Layer 5 of a small transformer language model trained on English Wikipedia (19 layers, counted from 0, width 64).
A neuron adds its activation times its output weights to the MLP's output. To switch it off is to set its activation to zero at one token and run the rest of the model.
A neuron's activation on a vector x is squared ReLU(weights . x), where the dot is the dot product.

Input weights of the MLP neurons that the questions are about. A number n stands for (n - 128) times 0.0085.
n17: 83, 151, 82, 152, 134, 119, 148, 155, 107, 132, 136, 109, 160, 86, 119, 107, 105, 141, 149, 110, 154, 116, 152, 150, 156, 128, 131, 171, 128, 62, 107, 123, 108, 152, 136, 152, 63, 151, 182, 172, 122, 128, 175, 136, 110, 125, 167, 116, 39, 79, 152, 126, 116, 155, 160, 84, 149, 186, 185, 114, 148, 98, 154, 100
n29: 142, 133, 111, 126, 107, 167, 143, 157, 127, 158, 185, 110, 128, 109, 77, 95, 98, 99, 113, 125, 137, 121, 139, 151, 110, 164, 151, 141, 106, 126, 101, 109, 185, 75, 118, 94, 130, 108, 139, 90, 151, 55, 131, 169, 145, 97, 133, 85, 107, 127, 127, 109, 90, 159, 10, 120, 166, 87, 88, 128, 96, 160, 131, 204
n32: 119, 132, 131, 133, 106, 158, 79, 131, 138, 139, 108, 136, 93, 146, 96, 98, 165, 102, 112, 86, 107, 174, 72, 198, 135, 144, 104, 166, 90, 135, 101, 104, 184, 131, 70, 207, 101, 185, 143, 133, 101, 127, 133, 105, 164, 73, 175, 114, 138, 156, 156, 91, 126, 122, 120, 178, 116, 179, 179, 133, 178, 102, 99, 99
n38: 92, 170, 141, 155, 121, 197, 158, 86, 151, 144, 150, 124, 151, 80, 160, 166, 70, 79, 42, 129, 106, 150, 124, 107, 172, 146, 121, 143, 93, 101, 120, 137, 154, 126, 159, 161, 146, 92, 70, 94, 170, 133, 161, 104, 141, 121, 160, 141, 115, 176, 133, 98, 142, 150, 110, 138, 136, 129, 129, 113, 154, 176, 125, 96
n82: 150, 126, 152, 154, 120, 105, 160, 132, 154, 123, 137, 143, 156, 158, 112, 127, 109, 109, 152, 130, 122, 168, 99, 148, 128, 221, 156, 141, 120, 131, 128, 143, 183, 57, 90, 170, 116, 142, 100, 97, 137, 88, 100, 106, 94, 145, 154, 79, 184, 143, 25, 98, 184, 124, 92, 183, 90, 110, 120, 128, 68, 128, 143, 175
n108: 99, 139, 137, 114, 130, 96, 96, 117, 144, 153, 88, 43, 85, 154, 153, 188, 110, 160, 110, 118, 109, 113, 101, 134, 146, 121, 121, 102, 113, 102, 123, 185, 135, 118, 134, 121, 138, 145, 175, 196, 144, 152, 170, 192, 153, 135, 151, 111, 120, 113, 145, 168, 202, 168, 146, 57, 108, 152, 143, 128, 102, 129, 157, 109
n162: 201, 113, 113, 135, 138, 184, 139, 113, 111, 43, 85, 116, 122, 127, 151, 109, 134, 73, 132, 188, 116, 125, 144, 147, 44, 145, 125, 158, 125, 119, 94, 74, 122, 105, 140, 139, 100, 102, 123, 83, 125, 112, 119, 130, 124, 134, 104, 107, 161, 117, 146, 133, 106, 151, 172, 114, 111, 175, 137, 141, 138, 163, 114, 102
n169: 131, 122, 119, 96, 169, 123, 137, 151, 148, 124, 143, 106, 131, 119, 115, 138, 133, 116, 98, 155, 130, 158, 110, 143, 129, 124, 132, 126, 121, 137, 156, 100, 137, 159, 134, 133, 103, 144, 105, 117, 114, 118, 113, 114, 167, 124, 102, 105, 124, 134, 141, 132, 173, 126, 168, 98, 118, 122, 126, 150, 116, 106, 109, 147
n172: 105, 118, 94, 147, 114, 119, 188, 99, 104, 116, 117, 89, 115, 86, 130, 129, 90, 161, 114, 152, 129, 98, 149, 69, 144, 101, 118, 71, 139, 105, 98, 43, 118, 117, 144, 81, 109, 108, 141, 131, 158, 128, 102, 97, 126, 130, 139, 120, 113, 96, 113, 91, 127, 146, 106, 89, 133, 156, 117, 138, 151, 98, 151, 116
n193: 103, 172, 142, 125, 149, 151, 157, 219, 152, 100, 164, 138, 125, 151, 114, 106, 145, 92, 148, 119, 168, 122, 89, 112, 135, 143, 144, 143, 129, 133, 180, 85, 107, 97, 124, 131, 117, 160, 120, 171, 145, 132, 113, 201, 163, 160, 127, 117, 165, 144, 141, 81, 126, 84, 142, 91, 131, 146, 140, 126, 165, 134, 120, 194
n197: 140, 110, 164, 79, 156, 118, 108, 131, 148, 143, 180, 161, 121, 116, 123, 112, 158, 136, 149, 109, 105, 130, 123, 120, 141, 163, 101, 89, 153, 111, 100, 119, 142, 125, 72, 149, 129, 163, 132, 120, 128, 75, 90, 139, 156, 124, 148, 163, 119, 63, 115, 73, 150, 146, 147, 137, 144, 111, 135, 117, 126, 90, 45, 164
n213: 117, 113, 141, 147, 96, 125, 198, 87, 76, 114, 185, 121, 140, 68, 148, 135, 110, 153, 192, 143, 145, 126, 166, 111, 108, 142, 97, 165, 121, 92, 109, 77, 92, 119, 87, 107, 7, 181, 131, 123, 166, 139, 122, 110, 81, 125, 162, 99, 173, 101, 99, 127, 184, 127, 164, 130, 153, 138, 206, 161, 160, 107, 65, 126
n219: 140, 105, 128, 62, 144, 155, 141, 148, 99, 118, 169, 115, 128, 98, 156, 149, 115, 139, 147, 182, 139, 80, 164, 148, 149, 90, 141, 119, 161, 142, 164, 145, 135, 124, 117, 177, 69, 124, 113, 130, 104, 153, 114, 135, 120, 157, 135, 135, 94, 122, 114, 111, 137, 102, 145, 121, 98, 104, 110, 131, 62, 134, 102, 163
n242: 113, 132, 141, 103, 142, 142, 145, 144, 109, 76, 139, 142, 66, 115, 76, 137, 151, 119, 135, 138, 169, 132, 96, 113, 111, 113, 154, 190, 150, 126, 114, 156, 129, 76, 127, 185, 127, 147, 102, 136, 120, 148, 147, 123, 142, 131, 168, 127, 134, 176, 122, 130, 115, 80, 91, 131, 162, 126, 101, 111, 140, 138, 134, 142
n246: 149, 146, 110, 110, 137, 189, 116, 162, 137, 132, 126, 153, 125, 134, 124, 135, 75, 127, 174, 169, 171, 121, 95, 116, 124, 125, 137, 154, 98, 72, 95, 111, 198, 158, 140, 131, 144, 87, 140, 101, 146, 94, 85, 131, 100, 70, 151, 161, 120, 83, 148, 112, 163, 110, 160, 165, 128, 105, 134, 138, 67, 100, 143, 182

Output weights of the MLP neurons that the questions are about. A number n stands for (n - 128) times 0.0015.
n17: 83, 145, 172, 100, 136, 177, 137, 50, 78, 86, 197, 107, 167, 122, 77, 134, 186, 191, 156, 120, 73, 166, 157, 83, 190, 80, 129, 141, 60, 153, 170, 110, 155, 56, 80, 135, 115, 81, 175, 80, 93, 138, 145, 224, 143, 123, 77, 150, 181, 139, 156, 149, 180, 169, 149, 155, 180, 150, 82, 147, 147, 182, 181, 107
n29: 96, 137, 124, 116, 121, 92, 133, 97, 147, 138, 141, 159, 135, 99, 141, 86, 154, 110, 41, 150, 123, 47, 97, 142, 140, 104, 148, 141, 50, 195, 94, 142, 100, 152, 77, 131, 165, 149, 82, 94, 156, 153, 172, 123, 69, 233, 85, 160, 143, 142, 121, 107, 160, 102, 135, 167, 174, 124, 103, 234, 120, 113, 184, 29
n32: 111, 167, 202, 106, 110, 174, 28, 127, 107, 147, 144, 163, 172, 102, 133, 117, 171, 117, 156, 88, 114, 107, 161, 144, 174, 132, 207, 167, 135, 184, 80, 167, 161, 161, 132, 157, 162, 169, 132, 95, 178, 80, 122, 138, 168, 159, 138, 90, 162, 83, 80, 97, 94, 91, 108, 158, 171, 154, 145, 182, 162, 136, 119, 107
n38: 148, 158, 187, 83, 135, 173, 104, 98, 118, 162, 132, 141, 133, 89, 96, 84, 132, 140, 76, 146, 166, 105, 149, 203, 144, 55, 131, 153, 61, 109, 116, 132, 101, 83, 129, 191, 206, 78, 134, 104, 212, 135, 116, 140, 135, 187, 26, 142, 203, 155, 143, 49, 88, 103, 168, 112, 112, 79, 140, 168, 144, 131, 156, 127
n82: 118, 168, 158, 70, 117, 205, 59, 119, 163, 180, 178, 147, 164, 128, 128, 164, 159, 145, 168, 131, 149, 134, 86, 173, 203, 153, 151, 109, 166, 175, 103, 126, 158, 185, 175, 119, 167, 140, 71, 120, 111, 126, 148, 90, 191, 100, 126, 124, 199, 165, 106, 206, 151, 115, 130, 133, 103, 152, 155, 184, 163, 137, 211, 122
n108: 123, 99, 163, 100, 62, 95, 106, 150, 152, 73, 116, 190, 205, 110, 129, 153, 112, 102, 167, 124, 145, 62, 197, 167, 157, 120, 70, 109, 105, 70, 91, 115, 93, 87, 127, 141, 59, 209, 81, 191, 150, 159, 60, 116, 87, 150, 183, 68, 121, 91, 174, 183, 140, 125, 75, 192, 140, 123, 122, 221, 79, 163, 142, 107
n162: 133, 116, 57, 112, 103, 137, 123, 130, 151, 132, 116, 163, 148, 130, 120, 106, 127, 70, 223, 123, 72, 89, 114, 154, 187, 81, 161, 158, 111, 133, 149, 146, 184, 90, 177, 95, 103, 180, 92, 147, 133, 106, 113, 58, 104, 45, 67, 132, 70, 160, 138, 192, 139, 102, 155, 29, 119, 138, 152, 173, 166, 135, 165, 138
n169: 109, 147, 130, 101, 188, 88, 174, 158, 139, 128, 112, 131, 138, 129, 120, 130, 157, 161, 154, 151, 149, 170, 144, 158, 138, 104, 210, 113, 129, 177, 113, 128, 80, 155, 113, 150, 123, 150, 112, 80, 79, 86, 130, 51, 130, 101, 79, 113, 119, 177, 117, 134, 117, 158, 160, 116, 113, 128, 77, 165, 97, 62, 139, 145
n172: 100, 117, 170, 145, 126, 129, 79, 132, 141, 162, 148, 72, 138, 199, 153, 108, 138, 136, 77, 122, 154, 159, 167, 177, 181, 112, 149, 131, 113, 139, 98, 114, 181, 111, 154, 105, 84, 146, 196, 119, 82, 130, 34, 108, 85, 162, 142, 97, 138, 137, 51, 65, 90, 144, 129, 105, 157, 120, 108, 122, 95, 194, 164, 65
n193: 157, 101, 115, 192, 110, 85, 98, 53, 151, 154, 135, 135, 159, 140, 147, 76, 134, 157, 109, 171, 17, 87, 127, 143, 138, 178, 89, 213, 159, 206, 121, 186, 85, 141, 107, 98, 92, 172, 149, 73, 158, 140, 155, 191, 194, 109, 84, 114, 173, 121, 132, 99, 137, 167, 44, 139, 210, 134, 115, 144, 118, 129, 82, 108
n197: 161, 189, 93, 152, 146, 132, 195, 93, 186, 160, 78, 185, 193, 181, 142, 95, 174, 55, 110, 81, 172, 119, 145, 146, 109, 163, 101, 154, 81, 181, 153, 202, 129, 125, 169, 117, 158, 92, 109, 98, 92, 175, 92, 100, 112, 119, 131, 109, 130, 160, 144, 159, 171, 84, 101, 130, 108, 84, 184, 151, 158, 121, 194, 126
n213: 170, 158, 184, 200, 112, 145, 166, 115, 168, 129, 142, 246, 154, 151, 191, 100, 151, 119, 73, 87, 110, 133, 81, 181, 187, 61, 159, 135, 207, 60, 169, 147, 103, 123, 110, 171, 174, 118, 128, 112, 183, 110, 233, 179, 84, 135, 111, 98, 177, 149, 77, 143, 152, 61, 150, 208, 113, 188, 202, 80, 156, 65, 113, 105
n219: 96, 127, 183, 117, 158, 128, 44, 152, 127, 143, 121, 93, 140, 147, 129, 116, 67, 161, 119, 166, 139, 98, 144, 156, 201, 76, 144, 110, 104, 144, 114, 124, 57, 89, 130, 168, 143, 105, 159, 151, 106, 130, 150, 39, 130, 113, 81, 177, 101, 108, 149, 90, 171, 148, 174, 103, 159, 171, 97, 147, 116, 212, 93, 112
n242: 115, 120, 101, 100, 134, 86, 72, 132, 115, 113, 163, 128, 134, 175, 170, 96, 148, 160, 163, 129, 162, 105, 112, 87, 138, 130, 195, 126, 99, 130, 188, 159, 101, 122, 144, 130, 139, 96, 100, 100, 79, 108, 145, 81, 123, 126, 77, 171, 180, 106, 118, 99, 122, 142, 102, 86, 193, 85, 64, 160, 121, 168, 153, 48
n246: 97, 168, 146, 93, 126, 131, 50, 153, 188, 112, 100, 128, 63, 144, 117, 108, 110, 143, 123, 94, 116, 117, 141, 174, 136, 31, 143, 175, 112, 108, 76, 140, 133, 192, 198, 83, 184, 162, 106, 107, 79, 177, 185, 137, 138, 143, 97, 166, 170, 58, 159, 29, 156, 142, 159, 76, 166, 87, 101, 94, 114, 89, 125, 93

Each question names a token from some text and the token that comes next. It shows the vector x that enters the MLP there. A number n stands for (n - 128) times 0.033.

Then comes g, the gradient of the next token's log-probability with respect to the MLP's output, scaled to length 1. A neuron's effect is roughly proportional to its activation times (output weights . g). A number n stands for (n - 128) times 0.0038.

"ou", then "se"
x: 109, 125, 150, 60, 107, 122, 109, 98, 149, 146, 85, 95, 122, 138, 121, 139, 139, 179, 168, 125, 155, 143, 163, 149, 189, 65, 151, 114, 67, 134, 116, 164, 85, 144, 118, 114, 161, 147, 102, 137, 95, 142, 133, 111, 122, 163, 78, 76, 147, 118, 164, 88, 120, 175, 151, 121, 137, 89, 78, 177, 146, 153, 150, 111
g: 140, 133, 168, 133, 169, 119, 115, 108, 105, 144, 109, 107, 95, 116, 184, 179, 113, 124, 97, 154, 167, 112, 127, 191, 97, 140, 113, 115, 99, 120, 135, 124, 123, 67, 134, 104, 175, 158, 126, 119, 215, 120, 207, 65, 141, 117, 66, 139, 158, 129, 89, 120, 62, 88, 178, 146, 160, 120, 121, 100, 156, 164, 111, 161
Which neuron, switched off, raises the next token's probability most? n108

")", then "\n"
x: 90, 149, 133, 94, 83, 106, 50, 125, 138, 144, 112, 150, 148, 127, 130, 125, 124, 141, 141, 140, 164, 112, 129, 131, 158, 97, 174, 113, 54, 204, 108, 182, 101, 128, 169, 125, 143, 199, 131, 108, 103, 96, 150, 119, 150, 150, 112, 128, 147, 102, 152, 103, 119, 145, 149, 119, 153, 123, 61, 191, 150, 133, 136, 107
g: 162, 86, 94, 102, 130, 158, 104, 108, 111, 114, 76, 97, 142, 75, 139, 180, 119, 180, 114, 50, 141, 70, 105, 136, 170, 113, 119, 128, 146, 98, 94, 175, 105, 152, 92, 155, 128, 117, 85, 156, 87, 99, 84, 117, 164, 99, 152, 148, 164, 113, 156, 188, 113, 91, 127, 135, 126, 201, 101, 171, 118, 165, 175, 119
Switching off which neuron hurts the next token most? n108

"as", then "ur"
x: 82, 158, 126, 94, 123, 117, 79, 117, 150, 165, 119, 167, 136, 128, 133, 128, 159, 153, 180, 150, 188, 122, 187, 144, 165, 88, 169, 140, 78, 168, 71, 151, 121, 146, 128, 105, 170, 142, 91, 94, 138, 133, 110, 102, 130, 145, 85, 140, 185, 125, 150, 83, 135, 166, 165, 113, 151, 112, 70, 145, 118, 131, 164, 135
g: 179, 112, 134, 85, 122, 150, 129, 149, 170, 139, 96, 107, 131, 152, 146, 103, 131, 200, 126, 90, 120, 79, 129, 152, 157, 47, 131, 146, 141, 183, 145, 85, 74, 149, 134, 117, 66, 135, 150, 138, 103, 118, 102, 137, 130, 181, 107, 237, 111, 107, 104, 179, 150, 118, 122, 129, 99, 127, 116, 166, 180, 120, 130, 89
Switching off which neuron hurts the next token most? n246

"is", then "c"
x: 109, 148, 125, 82, 116, 173, 99, 136, 132, 152, 96, 146, 131, 107, 138, 62, 132, 121, 138, 133, 138, 160, 127, 131, 191, 99, 177, 123, 107, 174, 107, 182, 110, 150, 147, 110, 164, 147, 108, 87, 120, 112, 111, 79, 107, 134, 100, 142, 130, 165, 162, 99, 105, 133, 166, 85, 146, 101, 64, 116, 172, 140, 194, 76
g: 156, 175, 78, 174, 137, 144, 161, 132, 155, 139, 81, 136, 139, 124, 36, 101, 191, 156, 120, 160, 124, 114, 164, 70, 151, 67, 135, 124, 104, 118, 96, 159, 159, 178, 151, 116, 177, 131, 105, 133, 145, 118, 147, 123, 152, 132, 148, 131, 109, 111, 153, 71, 158, 65, 143, 164, 122, 56, 185, 105, 95, 137, 122, 145
Switching off which neuron hurts the next token most? n38

"==", then "H"
x: 102, 108, 92, 71, 135, 116, 71, 125, 140, 145, 61, 129, 183, 121, 180, 100, 107, 128, 171, 125, 184, 127, 188, 150, 193, 123, 158, 133, 106, 193, 123, 161, 104, 119, 109, 134, 150, 139, 105, 113, 123, 90, 119, 132, 153, 110, 95, 130, 116, 114, 155, 127, 81, 135, 143, 103, 160, 150, 134, 142, 188, 138, 171, 119
g: 121, 147, 133, 157, 126, 189, 161, 137, 162, 104, 135, 184, 137, 114, 147, 85, 191, 123, 156, 136, 82, 151, 86, 148, 164, 75, 138, 149, 103, 128, 106, 160, 129, 124, 84, 46, 121, 163, 167, 84, 121, 110, 145, 111, 111, 157, 171, 89, 102, 106, 155, 133, 191, 168, 152, 142, 120, 153, 63, 85, 164, 136, 191, 132
Switching off which neuron hurts the next token most? n17

"The", then " J"
x: 135, 132, 124, 92, 133, 118, 32, 112, 129, 136, 115, 124, 143, 110, 143, 116, 138, 111, 187, 126, 185, 140, 136, 123, 179, 116, 179, 106, 102, 172, 143, 130, 58, 147, 129, 103, 149, 161, 113, 99, 132, 116, 102, 95, 129, 133, 91, 108, 182, 133, 154, 101, 108, 144, 179, 115, 127, 144, 70, 163, 185, 154, 154, 99
g: 93, 122, 122, 111, 116, 95, 84, 137, 144, 146, 91, 131, 85, 172, 122, 93, 49, 186, 147, 140, 131, 125, 113, 202, 118, 111, 111, 127, 157, 110, 103, 126, 114, 140, 154, 133, 125, 116, 143, 41, 115, 92, 140, 108, 129, 151, 136, 121, 140, 168, 166, 151, 134, 113, 112, 136, 196, 174, 111, 151, 69, 102, 24, 101
Switching off which neuron hurts the next token most? n193

"t", then "\""
x: 116, 129, 124, 74, 105, 118, 91, 103, 135, 125, 100, 133, 150, 119, 125, 102, 132, 140, 157, 110, 140, 131, 181, 113, 146, 124, 185, 102, 122, 196, 115, 147, 101, 143, 152, 67, 186, 158, 82, 115, 115, 90, 143, 57, 137, 154, 103, 116, 172, 96, 119, 118, 91, 180, 176, 104, 160, 86, 94, 148, 167, 119, 154, 112
g: 144, 141, 109, 114, 125, 114, 202, 122, 135, 177, 129, 107, 107, 138, 129, 131, 100, 107, 135, 134, 49, 146, 53, 130, 127, 152, 90, 115, 116, 168, 61, 105, 154, 149, 163, 112, 118, 133, 82, 141, 35, 106, 145, 102, 138, 179, 74, 133, 109, 167, 151, 123, 180, 135, 92, 141, 145, 145, 189, 184, 144, 109, 95, 140
Which neuron, switched off, raises the next token's probability most? n172

"ou", then "ce"
x: 96, 130, 138, 69, 114, 129, 115, 101, 138, 133, 97, 131, 127, 125, 147, 109, 127, 180, 183, 120, 143, 147, 206, 140, 203, 88, 137, 107, 54, 128, 114, 158, 88, 135, 116, 123, 143, 162, 100, 133, 126, 119, 110, 116, 117, 137, 86, 86, 144, 91, 159, 109, 121, 179, 155, 109, 179, 114, 73, 177, 135, 140, 143, 102
g: 88, 180, 110, 150, 131, 82, 166, 141, 88, 195, 144, 94, 95, 92, 124, 68, 134, 151, 107, 164, 166, 123, 160, 143, 164, 107, 86, 122, 105, 87, 144, 190, 81, 162, 119, 168, 208, 120, 144, 116, 129, 97, 168, 111, 155, 87, 125, 99, 173, 152, 124, 125, 140, 113, 146, 78, 119, 115, 167, 92, 100, 87, 121, 78
Switching off which neuron hurts the next token most? n213

"z", then "ou"
x: 112, 146, 135, 110, 117, 99, 73, 120, 136, 129, 111, 146, 119, 129, 148, 106, 116, 162, 169, 159, 200, 133, 183, 117, 169, 76, 145, 113, 85, 156, 89, 154, 115, 131, 155, 95, 135, 131, 114, 106, 101, 100, 103, 98, 98, 134, 102, 114, 165, 152, 119, 96, 76, 181, 179, 82, 127, 119, 60, 148, 148, 150, 174, 96
g: 112, 135, 110, 98, 54, 88, 141, 107, 115, 111, 76, 116, 102, 140, 101, 112, 136, 133, 96, 152, 129, 124, 163, 132, 134, 127, 116, 126, 170, 149, 147, 115, 197, 126, 147, 192, 153, 176, 209, 100, 203, 99, 120, 83, 135, 142, 121, 138, 133, 143, 45, 116, 75, 182, 122, 132, 104, 179, 137, 177, 147, 130, 150, 96
Switching off which neuron hurts the next token most? n172

"l", then "and"
x: 112, 132, 125, 98, 96, 86, 83, 124, 110, 126, 107, 148, 132, 153, 151, 58, 160, 139, 130, 111, 189, 128, 148, 156, 136, 62, 131, 140, 95, 153, 102, 168, 98, 134, 141, 111, 150, 136, 68, 131, 122, 142, 117, 78, 137, 153, 96, 99, 170, 132, 148, 93, 111, 175, 142, 133, 180, 112, 54, 172, 179, 114, 139, 111
g: 137, 165, 58, 122, 127, 53, 124, 130, 121, 93, 116, 106, 129, 179, 143, 82, 136, 96, 199, 142, 126, 177, 117, 101, 118, 93, 125, 188, 43, 77, 107, 135, 127, 134, 116, 121, 101, 94, 128, 56, 77, 166, 113, 145, 198, 156, 135, 127, 105, 160, 159, 151, 124, 134, 133, 123, 108, 140, 146, 131, 97, 90, 91, 138
Switching off which neuron hurts the next token most? n242

"4", then ":"
x: 114, 127, 142, 79, 117, 123, 51, 117, 132, 132, 131, 145, 135, 118, 157, 109, 145, 168, 139, 156, 183, 148, 156, 144, 147, 88, 175, 148, 95, 182, 140, 144, 83, 146, 127, 125, 155, 155, 104, 72, 104, 94, 132, 73, 139, 137, 70, 134, 161, 141, 164, 124, 127, 156, 169, 109, 153, 105, 67, 196, 141, 114, 120, 103
g: 117, 131, 155, 57, 137, 150, 145, 80, 150, 138, 69, 175, 141, 70, 119, 137, 114, 191, 110, 131, 93, 112, 133, 170, 157, 101, 177, 75, 195, 93, 104, 94, 133, 118, 137, 155, 141, 118, 147, 126, 115, 129, 102, 181, 108, 114, 157, 106, 113, 109, 138, 159, 178, 184, 200, 106, 86, 86, 190, 118, 133, 110, 134, 118
Switching off which neuron hurts the next token most? n169

"us", then "s"
x: 96, 138, 127, 89, 134, 103, 101, 134, 153, 147, 113, 144, 185, 124, 156, 94, 152, 136, 168, 114, 170, 131, 153, 146, 181, 63, 157, 164, 110, 157, 104, 179, 102, 141, 155, 119, 153, 167, 133, 128, 103, 120, 129, 101, 110, 145, 92, 106, 136, 154, 180, 82, 87, 169, 158, 104, 155, 106, 85, 150, 155, 166, 202, 116
g: 93, 143, 130, 94, 174, 185, 166, 90, 73, 97, 156, 103, 110, 163, 92, 132, 78, 113, 116, 134, 169, 176, 114, 158, 160, 113, 124, 147, 100, 108, 159, 142, 52, 138, 70, 118, 104, 117, 97, 124, 121, 193, 163, 168, 184, 106, 129, 99, 126, 166, 145, 162, 105, 117, 157, 149, 179, 170, 73, 120, 94, 148, 105, 162
Switching off which neuron hurts the next token most? n17

"ar", then "r"
x: 105, 125, 111, 71, 95, 128, 79, 118, 137, 144, 109, 160, 165, 100, 129, 105, 155, 167, 153, 113, 195, 128, 141, 154, 173, 90, 177, 136, 98, 166, 81, 159, 109, 126, 136, 85, 153, 140, 116, 96, 140, 127, 108, 80, 104, 137, 84, 126, 134, 99, 100, 76, 121, 141, 127, 126, 203, 114, 65, 168, 138, 122, 146, 103
g: 107, 155, 166, 134, 116, 130, 89, 160, 165, 103, 139, 97, 170, 68, 137, 165, 126, 110, 116, 123, 134, 130, 79, 106, 129, 138, 118, 132, 116, 120, 142, 138, 56, 118, 32, 105, 153, 122, 82, 183, 92, 122, 130, 81, 153, 118, 143, 111, 86, 147, 77, 189, 153, 172, 151, 152, 94, 125, 102, 146, 121, 90, 136, 36
Switching off which neuron hurts the next token most? n29